Layer 3 of a small transformer language model trained on English Wikipedia (15 layers, counted from 0, width 128).
A neuron's activation on a vector x is SiLU(gate . x) times (in . x), where the dot is the dot product.

Input weights of the MLP neurons that the questions are about. A number n stands for (n - 500) times 0.00091.
n1 gate: 177 625 537 412 401 562 648 680 688 652 374 472 379 476 574 600 654 774 754 593 431 353 763 396 692 561 669 410 624 448 423 435 578 651 389 508 190 600 528 758 488 536 772 583 525 465 395 529 601 529 593 475 517 553 449 380 361 631 654 361 533 718 405 464 508 720 461 605 327 504 716 320 617 602 371 407 513 341 314 619 455 532 438 412 679 610 745 508 492 370 432 712 367 402 508 504 565 569 583 545 512 210 328 248 612 528 443 326 717 735 405 418 496 593 504 408 362 437 545 258 610 564 759 504 414 761 368 650
n58 gate: 542 551 702 610 679 327 748 448 335 348 136 504 687 556 444 259 508 378 280 445 427 453 662 230 534 604 518 352 487 415 563 581 324 522 633 604 652 443 428 717 696 372 492 463 522 559 597 344 500 504 482 444 491 652 500 538 638 496 421 345 676 538 236 449 589 535 641 704 392 259 360 580 460 467 287 442 597 375 466 664 453 611 249 770 697 590 382 341 605 674 386 496 215 496 632 583 792 376 483 578 418 250 513 444 517 658 474 235 565 407 370 194 411 564 256 706 701 496 605 617 668 324 517 793 219 500 331 404
n85 gate: 467 475 462 788 608 372 865 560 400 279 644 696 698 652 419 587 479 694 538 669 475 572 378 391 491 658 619 518 427 383 553 504 350 395 372 513 610 439 550 176 512 584 315 463 462 658 339 500 483 591 469 650 352 406 570 562 379 632 529 504 419 634 517 91 270 742 566 546 423 421 768 571 583 614 504 478 774 768 487 440 308 618 526 475 708 496 487 237 525 418 638 475 647 270 474 530 632 454 500 487 402 332 633 551 232 268 415 424 641 605 741 338 369 648 583 305 407 771 810 577 781 355 409 556 611 358 458 603
n95 gate: 391 422 417 526 555 492 553 912 545 668 455 353 611 562 596 563 472 521 321 295 471 596 599 585 500 737 371 231 810 357 366 377 595 649 480 388 470 606 707 348 456 397 696 604 663 531 738 404 410 542 320 658 496 604 612 524 473 547 548 548 425 475 270 521 410 306 392 615 609 543 618 252 538 579 553 740 441 458 467 275 475 607 25 419 686 748 352 662 298 468 631 624 480 621 628 597 264 652 641 362 272 619 516 286 702 409 401 718 616 359 730 467 564 459 618 504 512 607 634 421 629 435 480 327 504 358 516 536
n113 gate: 597 530 565 469 456 352 542 344 330 384 466 432 150 629 721 452 596 404 738 346 831 574 453 483 413 634 402 631 491 479 216 449 668 744 554 500 410 504 876 649 450 372 838 762 695 532 558 474 470 246 433 461 553 200 592 542 452 585 659 450 461 521 226 470 525 399 517 444 343 509 491 754 496 318 376 201 509 470 803 353 634 654 556 196 349 771 676 664 580 450 394 438 500 361 460 588 293 436 245 465 478 606 492 594 504 406 260 436 470 362 330 487 540 500 513 479 582 407 675 621 647 437 601 316 305 467 640 684
n168 gate: 567 572 456 570 337 386 382 557 211 617 604 698 532 448 536 746 574 639 593 532 596 237 444 278 460 435 458 567 692 552 551 652 423 343 387 480 525 582 441 396 637 292 453 590 354 500 372 561 667 484 600 760 748 325 457 472 544 513 352 720 524 349 727 312 381 500 516 420 459 220 500 476 682 334 496 450 446 193 300 115 585 652 565 654 625 504 553 674 359 461 659 415 404 460 459 311 331 316 171 455 532 472 362 568 566 472 476 712 613 620 520 605 479 240 484 508 664 384 598 472 492 677 705 328 439 415 437 329
n184 gate: 298 408 500 773 410 348 537 542 550 312 647 682 504 366 508 577 443 303 635 295 416 513 542 281 335 449 557 606 675 575 570 563 368 392 732 521 487 285 372 371 382 646 353 626 335 545 561 449 508 521 635 373 237 632 476 323 411 509 549 398 352 346 296 408 674 539 439 358 521 439 491 256 686 540 554 653 168 475 475 458 618 529 432 545 651 521 569 634 738 598 612 370 371 585 470 590 757 450 480 479 652 629 607 349 140 550 508 283 682 413 483 441 674 316 356 463 420 335 867 563 652 307 154 483 593 235 769 496
n197 gate: 379 509 408 665 309 417 959 606 740 548 647 509 491 340 394 692 330 388 639 482 482 532 281 636 661 297 495 385 519 550 442 427 706 566 634 625 342 687 505 345 188 536 482 527 606 446 311 291 577 537 904 639 274 519 696 108 728 138 286 513 436 386 486 491 147 359 336 618 454 429 360 347 519 720 527 381 778 472 477 310 542 358 403 554 472 647 350 813 339 540 210 442 491 491 561 744 321 413 433 365 321 409 316 573 430 601 409 363 283 448 565 491 590 587 369 720 482 339 519 606 408 460 275 519 611 684 419 380
n233 gate: 615 678 529 543 449 576 549 475 343 530 291 463 483 679 770 423 512 700 500 213 767 656 442 224 437 260 565 408 517 682 447 529 500 500 338 449 504 671 664 595 740 363 330 375 411 616 565 458 430 342 543 373 697 546 500 459 515 574 682 496 378 417 293 512 500 380 443 691 242 491 329 541 285 508 525 439 543 450 583 428 538 346 724 418 567 654 568 828 435 447 364 726 827 458 491 598 533 425 472 810 563 289 479 583 636 279 729 500 487 949 428 584 461 234 562 545 425 483 576 332 328 549 582 236 445 712 434 589
n234 gate: 304 319 500 321 619 754 538 526 449 545 452 333 565 726 583 207 424 531 452 439 248 706 652 487 373 509 771 359 460 556 714 487 550 849 276 316 554 362 205 487 411 573 479 647 399 570 330 636 621 309 446 513 455 474 310 543 568 455 441 402 797 629 649 556 646 624 424 418 702 252 544 543 433 638 543 288 437 290 543 434 347 582 531 611 491 439 447 864 598 639 496 550 565 369 419 824 382 487 487 681 666 293 675 270 274 266 496 738 653 383 280 675 617 517 457 389 738 693 456 439 548 602 449 828 430 591 372 614
n1 in: 272 522 452 369 482 659 642 270 591 783 570 565 448 561 628 388 436 576 491 409 443 319 522 504 460 213 796 555 269 487 551 670 446 347 334 319 587 706 487 439 406 648 343 716 381 505 518 615 717 496 464 792 585 544 581 380 423 823 572 667 333 166 226 683 548 509 428 665 380 582 107 522 911 471 539 682 550 579 648 284 597 325 818 216 368 421 522 364 295 458 266 420 600 469 586 487 478 439 402 344 570 587 496 552 433 579 426 395 460 536 442 712 582 443 414 474 461 568 531 363 403 500 324 290 98 425 582 525
n58 in: 335 500 643 374 573 700 347 661 334 566 483 363 341 496 470 625 640 556 840 437 340 619 676 562 377 500 386 558 521 83 124 596 637 543 635 589 755 448 359 354 434 253 746 574 423 275 800 389 542 651 675 649 249 381 508 541 314 614 332 574 411 717 466 634 492 440 357 471 568 561 539 313 474 585 336 815 405 343 399 436 369 462 543 446 458 551 453 539 368 790 367 512 349 542 487 241 584 622 516 329 559 609 574 382 565 878 521 525 492 461 509 619 269 315 388 632 719 356 414 572 538 554 533 569 419 581 434 496
n85 in: 585 508 446 717 626 608 541 442 553 367 355 618 393 517 358 293 681 614 533 644 822 604 352 524 512 596 672 769 705 475 574 229 429 551 355 625 569 593 484 479 407 586 705 212 604 478 640 554 594 740 384 579 487 441 592 403 386 461 416 589 458 508 437 335 251 534 376 295 299 513 572 585 735 488 389 333 543 458 607 575 542 521 755 317 819 422 479 453 678 236 202 644 578 400 526 331 322 504 556 424 425 295 593 558 306 607 500 376 379 748 869 696 295 471 614 553 562 453 584 392 587 557 484 551 658 532 455 777
n95 in: 410 685 300 414 546 508 496 693 701 271 363 529 640 550 487 445 512 318 324 744 508 646 533 353 370 642 358 221 622 640 818 583 393 521 698 571 244 326 639 599 350 405 500 605 496 642 423 555 302 445 522 592 517 811 476 651 446 452 601 508 450 335 479 533 365 271 673 665 416 763 568 349 329 488 442 530 697 521 422 596 788 371 294 643 479 712 500 517 650 456 479 657 690 651 727 351 488 616 435 542 312 739 598 367 559 525 463 289 433 174 597 441 564 438 696 516 633 504 208 467 617 459 659 784 483 444 426 581
n113 in: 684 318 594 625 492 531 550 763 308 699 453 462 515 469 728 715 390 504 602 275 730 316 756 703 676 465 366 402 338 396 328 272 474 464 602 425 289 528 646 585 515 465 405 692 539 442 448 488 488 552 496 244 508 106 504 370 471 512 504 473 520 515 339 523 612 245 474 322 476 302 436 538 460 493 609 549 456 543 585 531 555 621 288 454 512 410 695 440 424 425 612 376 357 457 247 456 582 582 557 508 555 778 511 687 572 457 376 550 378 428 306 618 436 593 588 576 414 452 508 300 829 469 232 278 414 440 469 424
n168 in: 504 470 519 477 794 621 412 519 596 743 387 426 519 511 519 500 665 642 496 399 282 511 399 533 451 409 750 551 664 559 520 500 529 392 314 617 543 546 515 384 471 646 431 613 473 360 755 515 801 400 488 447 512 530 540 614 458 500 453 599 194 392 561 534 496 596 391 351 606 703 619 422 341 536 347 504 450 715 463 500 424 759 318 533 594 384 646 442 617 373 411 373 563 371 218 558 587 316 383 340 666 355 611 320 381 137 567 620 591 636 363 511 496 507 493 334 283 648 275 386 560 474 323 481 455 403 297 496
n184 in: 473 425 651 774 81 564 745 564 414 417 694 676 693 730 580 682 662 273 360 295 627 484 445 613 344 420 484 392 403 571 533 390 519 398 423 620 434 488 520 409 469 425 311 850 464 597 496 408 528 621 475 364 594 508 608 605 335 607 562 612 707 433 376 421 547 622 661 386 628 471 585 445 426 645 595 352 357 572 674 484 763 460 432 535 619 274 346 561 609 396 590 542 362 528 606 670 631 429 519 516 528 692 305 429 379 646 650 460 816 668 403 268 533 480 395 574 342 426 653 352 388 376 453 403 436 534 652 708
n197 in: 249 807 666 755 450 627 720 437 478 589 433 704 620 500 482 248 172 523 446 460 379 378 325 473 672 586 593 722 655 793 467 674 817 532 478 165 486 459 314 464 461 549 548 465 409 414 264 432 464 679 495 446 583 741 456 465 798 369 592 575 631 558 455 616 367 560 752 322 573 598 440 310 384 668 522 724 782 130 487 332 599 603 650 434 442 657 381 718 553 657 509 387 420 419 347 720 532 375 439 582 221 816 280 424 234 746 366 317 459 542 441 328 533 491 531 733 496 570 368 373 491 469 346 592 437 513 376 491
n233 in: 329 636 492 521 555 550 447 417 251 547 301 451 475 645 567 521 548 606 521 702 438 633 694 349 346 458 758 430 471 459 543 632 603 764 625 496 375 610 459 697 669 471 287 279 793 549 526 785 771 390 646 337 708 655 789 423 573 526 721 403 408 549 467 442 304 496 520 479 269 539 534 691 299 420 401 324 483 496 533 517 450 533 592 549 600 508 623 637 370 392 512 668 340 450 483 695 409 326 439 521 637 492 407 219 293 620 161 318 638 654 576 258 389 562 817 524 512 149 471 458 408 317 427 538 538 559 451 448
n234 in: 396 328 473 459 275 612 657 437 338 435 620 439 443 637 701 441 738 704 420 597 256 214 310 496 612 643 740 132 545 329 542 579 619 596 358 361 333 713 618 711 465 460 612 268 504 401 258 469 623 550 431 245 792 280 405 696 467 620 289 461 362 597 648 491 377 573 298 95 680 223 618 544 614 470 469 634 491 313 429 504 281 518 558 674 411 757 645 679 604 586 434 551 526 496 578 777 593 571 729 640 580 289 565 522 409 442 575 372 630 546 248 303 624 434 491 704 650 413 595 442 286 496 335 654 303 381 609 435

Each question shows a token from some text and the vector x that enters the MLP there. A number n stands for (n - 500) times 0.0082.

"en": 499 374 337 401 636 636 376 436 546 446 285 436 673 541 530 402 454 390 684 547 347 581 509 446 501 369 435 348 451 574 375 390 567 493 646 526 507 540 522 427 514 594 385 587 528 313 591 593 258 548 497 535 595 373 619 559 346 452 655 464 714 656 574 600 489 583 496 434 495 811 771 493 637 395 342 674 589 454 481 470 437 642 453 565 450 436 353 325 314 485 564 474 412 622 304 328 536 416 461 489 453 640 488 636 355 558 380 588 783 518 591 507 406 379 701 402 410 440 430 541 388 638 488 586 514 522 461 460
The two highest activations, in order: n234, n95

"ing": 645 392 482 606 318 346 435 466 508 534 238 407 532 613 532 622 504 326 564 312 423 541 552 390 570 524 384 507 495 686 330 657 422 531 677 458 391 512 648 458 392 638 498 524 617 423 451 540 476 585 460 614 617 515 857 538 404 463 610 424 530 638 585 640 540 519 389 565 366 572 550 495 617 396 491 599 535 355 675 333 424 635 486 640 306 230 569 360 456 613 266 528 517 520 401 455 547 319 572 536 410 589 633 533 453 522 474 567 587 651 710 477 432 430 368 385 686 469 431 584 470 512 631 448 438 705 539 370
The most active neuron and its activation: n234, at about 0.4

"n": 537 326 439 326 424 526 392 300 632 606 502 577 536 490 607 346 539 488 589 472 521 531 561 492 451 422 343 470 507 611 549 371 643 381 632 509 328 651 527 566 358 676 435 427 486 496 590 406 335 725 430 450 641 466 647 603 445 351 661 643 586 677 681 494 457 669 530 486 408 783 589 578 518 435 384 559 475 591 483 523 288 524 554 551 364 503 480 525 471 668 334 566 577 430 457 342 523 289 610 348 433 583 589 601 453 579 433 749 448 595 464 319 341 283 429 524 537 453 425 493 305 661 606 591 459 524 446 245
The most active neuron and its activation: n113, at about 0.43

"ti": 647 457 441 553 476 443 428 436 567 552 358 444 564 641 576 562 403 424 607 555 590 514 584 480 664 387 278 409 653 418 489 413 498 450 515 619 316 539 391 230 500 679 325 441 619 355 412 554 364 670 365 480 477 651 591 486 483 476 812 610 577 591 549 654 653 415 442 619 629 674 511 413 679 518 359 516 498 491 631 549 487 529 455 513 508 459 479 404 413 671 444 547 447 430 304 391 697 437 599 447 410 387 612 644 540 541 367 635 589 685 561 434 645 551 490 672 527 376 649 440 411 709 656 602 512 254 478 540
Which neuron lights up most? n234

"ost ": 504 532 506 523 382 378 509 357 402 549 450 619 588 541 603 611 566 421 627 536 367 714 521 593 285 463 511 312 454 491 352 303 287 382 617 455 435 601 534 436 408 542 507 472 568 375 559 494 326 500 365 508 626 552 608 613 427 435 440 444 561 631 634 534 505 676 805 641 556 554 517 511 426 764 516 524 445 514 578 457 623 640 572 399 413 528 233 588 335 348 348 472 498 388 365 328 739 332 552 546 450 244 453 549 311 485 437 623 541 557 466 637 516 508 478 701 389 493 574 365 399 747 456 484 406 582 477 387
The most active neuron and its activation: n95, at about 0.39

"r": 545 314 468 690 517 506 490 441 553 443 519 666 536 577 628 530 540 421 536 434 504 665 470 265 465 437 454 472 509 542 682 565 503 431 568 672 264 591 603 490 323 560 291 454 714 444 380 521 349 729 356 499 621 354 627 515 379 479 675 476 598 533 576 638 467 656 502 561 347 503 551 526 562 700 397 754 383 572 528 364 538 614 475 495 357 625 412 736 424 767 541 494 502 460 332 399 650 372 651 443 606 475 541 473 357 640 330 500 471 597 368 434 443 428 402 572 393 288 581 534 336 580 578 418 489 538 518 597
Which three neurons fire most, strongest first? n184, n233, n197

"16": 621 525 355 529 675 525 448 408 555 590 542 579 706 669 571 531 497 278 429 386 386 569 491 477 652 563 457 393 624 512 610 466 531 444 563 421 320 581 618 362 186 519 548 376 603 325 419 569 584 615 353 447 511 335 574 436 301 322 765 400 519 553 573 574 533 554 469 495 476 466 627 424 454 671 459 620 348 569 697 356 477 645 506 557 585 538 451 306 380 468 560 579 419 523 357 329 609 412 581 503 576 473 327 502 268 511 640 456 558 578 496 576 489 450 425 483 597 541 410 587 470 611 595 569 576 548 755 342
The most active neuron and its activation: n184, at about 0.51

"was ": 589 537 557 520 545 424 446 388 576 517 507 465 589 528 452 602 557 348 587 470 551 713 598 610 568 408 379 301 578 379 521 490 387 434 564 311 152 643 602 478 377 423 542 516 626 387 466 486 364 521 480 489 652 537 631 352 396 560 362 382 470 688 631 648 439 577 576 662 390 579 446 644 590 670 447 642 453 524 677 480 546 644 494 516 465 619 524 470 310 283 477 573 370 524 517 304 797 363 413 565 537 302 663 427 471 537 351 699 611 596 463 548 405 547 379 390 395 371 564 515 413 456 558 415 578 660 498 489
The most active neuron and its activation: n233, at about 0.61

":": 715 476 522 404 532 430 376 441 515 737 586 426 477 490 537 638 357 294 516 481 377 620 387 490 565 393 243 479 747 626 546 480 411 381 558 506 371 594 608 501 322 622 425 461 710 504 538 504 445 494 453 496 693 309 513 495 409 442 543 379 439 466 602 599 552 696 439 432 603 554 557 619 670 551 405 640 485 485 498 372 358 624 386 538 517 439 584 549 511 592 399 408 394 455 484 270 561 447 407 528 314 459 480 580 186 343 421 528 644 440 565 361 733 721 371 462 647 632 486 533 440 569 657 486 573 301 576 426
Which neuron lights up most? n168

"ri": 550 419 386 649 525 529 402 442 669 528 315 471 435 739 544 621 358 436 583 490 460 577 391 281 514 388 438 370 467 525 618 472 418 274 564 545 238 555 654 355 315 500 328 572 706 352 326 606 298 621 515 425 696 394 538 508 520 467 695 745 519 474 547 588 575 558 477 658 541 453 547 477 644 498 426 637 506 475 641 469 466 571 461 529 689 589 438 639 361 516 515 625 446 382 549 292 618 346 645 415 512 487 693 560 355 632 357 519 553 475 494 429 540 532 332 522 479 416 434 548 390 507 533 543 529 394 618 427
Which neuron lights up most? n184

". ": 652 484 630 610 613 397 485 496 455 600 529 591 580 404 541 652 441 369 546 647 398 602 615 496 430 512 349 322 443 622 525 544 436 369 517 474 72 583 509 378 436 532 345 397 581 379 550 649 547 680 454 371 581 665 585 572 195 492 586 492 463 647 594 521 444 613 526 463 411 690 518 599 546 714 396 611 559 414 708 358 476 720 533 512 412 511 658 477 477 408 350 529 473 441 465 433 623 395 397 556 535 305 491 526 369 513 472 654 689 531 608 579 434 710 411 487 522 584 412 481 392 689 466 526 629 448 534 442
The two highest activations, in order: n85, n58

"or": 573 473 324 543 426 518 241 262 636 419 492 613 609 548 610 587 539 418 526 462 443 608 401 428 457 406 544 460 412 462 602 551 409 399 500 581 401 660 402 585 278 520 380 711 775 390 368 311 353 515 311 364 489 496 584 645 388 622 610 575 480 573 396 679 511 548 593 703 430 556 652 486 483 504 467 706 654 498 512 316 542 683 675 479 613 454 332 457 437 624 563 520 525 311 476 470 551 343 438 479 660 422 591 531 349 550 391 551 387 451 533 400 474 361 427 550 543 459 485 483 526 403 498 514 438 712 467 611
Which neuron lights up most? n184

"an": 765 341 217 668 557 453 422 291 647 655 280 434 723 436 616 298 442 478 566 570 435 467 475 432 488 344 442 314 602 508 522 522 526 389 536 504 439 638 439 366 367 580 281 379 669 425 561 542 492 632 449 289 513 385 495 661 423 539 689 600 601 492 576 634 457 559 445 548 275 712 498 792 557 460 389 585 618 518 523 636 547 658 487 463 344 285 419 680 445 476 493 517 547 548 378 347 519 388 483 517 539 725 587 529 471 555 507 489 640 391 496 383 486 524 580 528 413 553 563 449 424 579 377 537 387 565 510 400
The two highest activations, in order: n58, n233

"ad": 604 361 359 610 416 516 385 534 713 450 313 555 551 552 626 597 428 353 520 364 361 737 488 512 365 413 674 406 550 598 587 640 465 480 550 458 243 746 544 450 397 705 615 439 658 435 577 461 403 487 394 636 685 542 502 425 584 435 663 480 443 620 632 567 598 548 583 696 521 487 637 603 693 678 415 580 543 515 602 433 328 741 432 684 459 280 497 501 392 702 517 489 514 387 552 276 723 421 586 513 490 456 489 569 442 574 448 488 512 493 493 505 439 521 497 531 434 482 591 504 465 650 430 623 475 649 467 612
The most active neuron and its activation: n113, at about 0.22

"ing ": 552 570 564 564 513 390 547 316 398 564 348 466 613 572 453 659 655 441 567 429 549 601 540 547 501 385 490 392 603 467 526 556 356 410 665 462 146 658 524 555 370 475 595 470 564 439 519 655 434 550 424 455 560 470 741 560 402 607 342 372 516 673 531 611 686 420 495 628 474 526 427 657 631 561 404 694 475 487 650 397 624 635 595 562 325 564 478 534 406 437 282 534 423 459 360 330 791 315 705 557 458 277 568 522 376 581 392 614 639 470 459 515 458 548 307 534 561 400 490 447 440 504 525 530 488 665 405 410
Which neuron lights up most? n58

"ev": 587 436 487 608 489 583 271 334 573 410 247 574 473 505 415 667 601 308 584 199 348 495 617 298 475 427 375 555 473 629 404 511 471 264 492 509 351 684 615 322 421 516 433 448 525 292 504 389 397 572 417 452 691 565 528 427 307 593 602 424 562 454 661 509 493 295 527 530 547 522 564 535 663 714 534 467 499 599 423 586 338 725 628 586 546 437 462 469 435 494 409 620 589 500 449 454 523 363 545 474 407 485 648 515 284 575 424 678 334 333 435 493 429 573 475 561 438 495 570 539 396 659 632 455 428 408 559 576
Which neuron lights up most? n197